Layer 5 of a small transformer language model trained on English Wikipedia (8 layers, counted from 0, width 96).
A neuron adds its activation times its output weights to the MLP's output. To switch it off is to set its activation to zero at one token and run the rest of the model.

Output weights of the MLP neurons that the questions are about. A number n stands for (n - 500) times 0.00076.
n106: 422 581 450 285 401 375 500 481 369 490 316 479 774 531 493 625 535 353 576 489 509 636 307 539 665 629 543 567 577 509 564 451 461 616 272 530 619 527 500 423 461 647 545 707 406 645 577 577 477 503 564 480 575 512 477 393 525 384 459 640 320 586 294 482 500 622 686 632 668 695 420 472 422 520 433 564 372 377 310 481 355 407 466 593 361 632 462 438 485 538 480 536 509 399 416 526
n159: 583 391 788 556 668 500 708 399 311 516 535 103 361 537 468 371 332 649 557 566 720 354 542 647 481 680 478 572 463 686 432 467 530 680 552 607 625 642 491 507 623 511 493 556 568 510 289 609 557 545 474 472 542 474 476 300 761 489 674 648 478 724 303 583 447 630 334 325 383 578 571 337 337 380 511 562 378 505 322 560 492 521 471 538 504 379 287 607 329 217 411 559 347 266 620 605
n204: 609 604 536 495 437 554 654 631 478 368 558 392 553 519 305 578 483 427 467 500 518 536 419 554 510 650 368 686 405 450 457 373 452 515 529 569 645 407 497 548 473 502 409 500 643 478 398 419 544 474 516 509 522 505 409 393 474 402 412 451 602 313 558 530 521 555 471 417 588 324 559 550 545 440 491 451 447 483 406 573 401 509 614 495 491 525 502 522 564 609 544 535 568 591 394 586
n210: 638 575 514 705 602 392 681 418 325 782 273 524 309 586 487 388 526 559 413 612 594 440 775 443 566 293 50 599 448 363 706 382 749 517 690 537 573 482 440 334 544 472 396 686 504 640 408 573 336 268 479 412 536 443 661 409 429 389 592 336 341 179 614 661 595 228 566 391 434 687 459 546 550 536 512 419 606 465 608 471 394 632 536 421 841 563 346 417 476 640 608 480 475 725 354 364
n230: 432 521 386 355 390 523 460 586 400 579 534 461 457 505 625 602 559 465 545 439 505 565 495 542 533 543 487 334 387 648 347 487 550 508 366 642 564 582 512 523 468 547 343 569 637 429 773 449 471 616 490 455 442 576 519 536 542 398 434 458 513 482 610 563 348 632 611 500 498 553 528 565 393 435 539 364 375 288 510 438 597 94 599 446 512 500 516 463 570 564 559 505 796 403 628 488
n262: 538 433 349 578 574 500 514 389 428 674 521 445 472 443 602 428 493 432 370 496 563 393 557 537 428 642 699 398 480 740 485 357 442 599 621 590 586 341 420 458 500 295 414 405 702 525 475 438 542 399 287 468 621 559 636 485 708 603 520 375 481 390 455 438 493 485 457 426 624 587 598 551 304 455 673 572 315 573 406 640 633 25 503 465 456 756 529 532 577 638 490 497 548 466 566 485
n269: 481 455 667 408 401 577 544 635 500 521 579 426 604 575 348 530 477 503 459 262 512 495 348 605 514 560 538 649 491 404 403 440 536 673 409 431 540 534 427 705 386 406 497 369 646 420 458 400 461 558 487 663 600 459 383 259 661 500 594 563 598 506 439 448 591 512 461 400 500 509 535 594 403 472 488 404 364 604 357 590 673 524 704 625 698 369 133 374 463 315 542 769 481 449 562 590
n270: 468 495 537 526 357 397 600 498 356 491 408 500 535 645 599 568 500 519 595 497 498 473 296 605 507 503 521 623 491 582 172 466 458 568 498 523 546 481 544 575 452 510 530 395 455 455 727 530 564 571 513 561 557 415 533 344 717 594 568 460 585 555 470 476 554 465 664 399 528 343 492 391 527 338 463 429 435 341 495 445 524 224 730 455 633 465 478 559 429 486 545 405 809 422 420 588
n286: 228 651 594 503 339 433 541 453 737 673 573 391 484 325 443 577 500 442 406 450 609 577 663 308 544 654 580 487 394 480 394 369 532 471 600 686 650 342 479 525 527 507 524 672 420 506 505 558 378 374 361 464 488 349 574 445 465 604 456 410 328 531 543 286 691 524 801 315 369 497 287 553 585 682 553 515 458 627 647 623 425 645 496 595 625 260 565 418 459 447 425 267 521 639 579 286
n342: 612 585 566 559 552 577 410 436 455 531 473 608 360 646 509 659 677 462 517 403 508 536 506 510 601 464 537 503 383 533 659 358 236 462 468 419 565 465 445 515 394 414 593 446 546 525 440 488 505 426 545 640 485 539 566 687 749 478 518 454 411 330 503 620 373 563 368 609 649 455 500 388 422 409 401 315 472 490 418 426 416 399 447 517 625 619 433 723 461 334 563 447 384 528 687 580

Each question names a token from some text and the token that comes next. It shows the activations a of the neurons there, in the order above. A number n stands for (n - 500) times 0.0045.

Then comes g, the gradient of the next token's log-probability with respect to the MLP's output, scaled to length 1. A neuron's effect is roughly proportional to its activation times (output weights . g). A number n stands for (n - 500) times 0.00083.

" N", then "é"
a: 474 465 462 469 643 492 463 566 500 463
g: 634 217 555 496 451 488 430 390 476 287 547 173 530 558 545 676 532 684 432 252 706 345 620 594 475 502 601 597 294 480 484 542 228 455 561 591 456 557 547 416 426 495 369 607 357 432 481 521 532 700 614 555 512 381 444 430 437 620 494 635 580 585 455 577 436 499 500 433 546 278 563 405 526 438 520 492 460 346 655 409 555 603 647 795 652 738 563 327 471 669 620 140 448 400 638 584
Which two neurons, each switched off alone, lower its probability most, in order? n270, n210

" record", then "ers"
a: 489 481 463 462 466 472 470 487 486 647
g: 639 467 542 322 618 432 325 597 592 490 629 512 403 521 478 475 578 694 512 416 448 87 460 807 456 658 384 386 641 450 468 362 391 320 462 481 548 336 644 652 578 476 388 484 424 588 519 353 419 510 609 670 524 616 347 365 501 543 565 735 442 826 578 526 436 599 410 459 434 562 638 353 452 410 449 661 574 401 589 355 456 734 539 401 743 272 441 568 478 481 556 227 587 471 464 533
Which two neurons, each switched off alone, lower its probability most, in order? n262, n210

" p", then "s"
a: 485 472 464 466 662 467 462 466 497 478
g: 438 495 545 411 436 556 334 523 475 373 500 422 350 712 387 553 390 310 365 613 406 586 776 479 525 518 466 360 444 400 467 784 697 501 404 361 250 621 545 521 598 488 411 552 492 421 543 706 360 290 265 691 626 265 529 424 502 608 468 414 398 372 467 676 566 568 451 408 572 703 374 786 591 836 713 556 428 481 494 673 486 401 579 555 339 398 468 379 502 585 592 634 512 461 492 550
Which neuron, switched off, lowers the next token's probability most? n230

" Le", then " M"
a: 489 490 465 483 661 462 480 492 462 501
g: 387 454 455 465 538 650 664 641 492 601 232 487 768 340 541 555 614 633 406 537 528 664 517 331 452 417 376 552 494 519 631 594 383 701 542 337 293 665 447 573 428 587 545 331 669 404 530 698 383 538 416 525 525 491 631 361 353 489 426 594 408 473 522 639 430 606 449 644 432 357 456 244 536 316 488 650 548 348 468 614 351 55 445 646 528 791 427 522 444 377 577 549 516 548 658 538
Which two neurons, each switched off alone, lower its probability most, in order? n230, n286

" most", then " notable"
a: 468 462 544 493 571 464 465 486 479 489
g: 645 240 523 557 506 801 573 549 565 621 414 550 271 638 375 413 584 454 455 567 683 564 658 492 465 102 576 346 396 546 442 414 660 792 462 454 441 534 395 453 458 484 543 622 604 548 473 396 271 535 362 226 401 574 619 349 668 522 695 363 422 414 478 596 432 469 454 672 430 654 440 621 503 476 508 646 359 565 368 459 440 443 438 468 656 560 305 388 641 675 366 574 406 660 615 509
Which neuron, switched off, raises the next token's probability most? n262

"9", then "8"
a: 496 481 863 913 508 494 472 481 462 476
g: 552 298 395 537 562 643 421 430 294 493 406 500 569 450 381 323 393 376 662 794 384 379 731 513 349 858 388 675 434 650 482 448 363 585 586 551 509 588 631 402 297 658 640 528 555 528 417 442 573 448 681 645 344 473 375 615 400 522 502 543 767 518 414 323 609 427 336 385 304 325 539 437 434 367 547 595 476 294 520 511 614 535 485 561 407 441 477 687 771 619 505 444 418 500 633 608
Which neuron, switched off, lowers the next token's probability most? n204

"bat", then " La"
a: 522 491 464 500 462 475 521 493 463 701
g: 437 289 641 234 588 468 633 550 386 434 375 546 585 534 496 560 677 796 527 363 523 774 402 424 562 286 644 501 423 681 604 543 407 614 529 385 440 705 401 509 380 631 507 388 666 371 429 745 629 517 294 630 573 479 433 468 497 434 365 601 322 498 437 315 529 403 477 546 461 615 696 266 552 433 310 511 609 478 496 507 264 198 660 573 491 694 503 531 403 468 507 697 472 457 543 566
Which two neurons, each switched off alone, lower its probability most, in order? n342, n286

"man", then " of"
a: 713 462 486 498 464 471 463 464 472 746
g: 885 459 369 669 489 698 459 335 323 600 645 453 288 584 543 363 586 378 476 419 454 554 471 608 543 307 289 464 652 265 558 505 531 672 621 537 530 419 402 362 603 563 532 579 537 486 542 463 494 565 659 707 341 667 374 432 809 421 557 609 529 283 433 653 721 444 367 526 675 427 192 589 367 445 543 456 534 397 559 452 468 617 253 535 421 627 420 497 380 531 465 507 413 525 465 576
Which neuron, switched off, lowers the next token's probability most? n342

"-", then " Paris"
a: 497 553 619 464 683 468 583 472 467 465
g: 742 308 503 528 706 327 447 451 455 375 489 638 581 516 400 706 601 671 311 357 361 248 403 409 684 676 559 441 305 692 624 441 580 490 414 646 477 481 246 662 499 688 525 504 531 427 497 286 301 623 399 369 639 513 497 415 540 573 574 563 679 484 448 456 493 477 595 278 387 590 576 422 574 405 352 475 388 485 676 643 393 451 718 712 396 467 548 513 654 635 598 582 357 289 449 441
Which neuron, switched off, lowers the next token's probability most? n269

"é", then "t"
a: 519 476 464 495 463 487 598 480 467 718
g: 708 460 532 505 357 479 286 470 423 450 586 303 285 665 725 420 359 365 543 535 485 393 440 600 645 682 461 507 602 437 448 615 525 463 651 469 364 627 546 596 467 460 389 705 470 761 473 422 535 380 540 351 642 379 414 620 790 572 407 316 662 515 561 528 587 398 310 313 417 465 654 667 393 661 527 463 635 542 402 267 651 472 631 563 580 707 234 340 435 676 427 502 487 343 474 408
Which two neurons, each switched off alone, lower its probability most, in order? n269, n286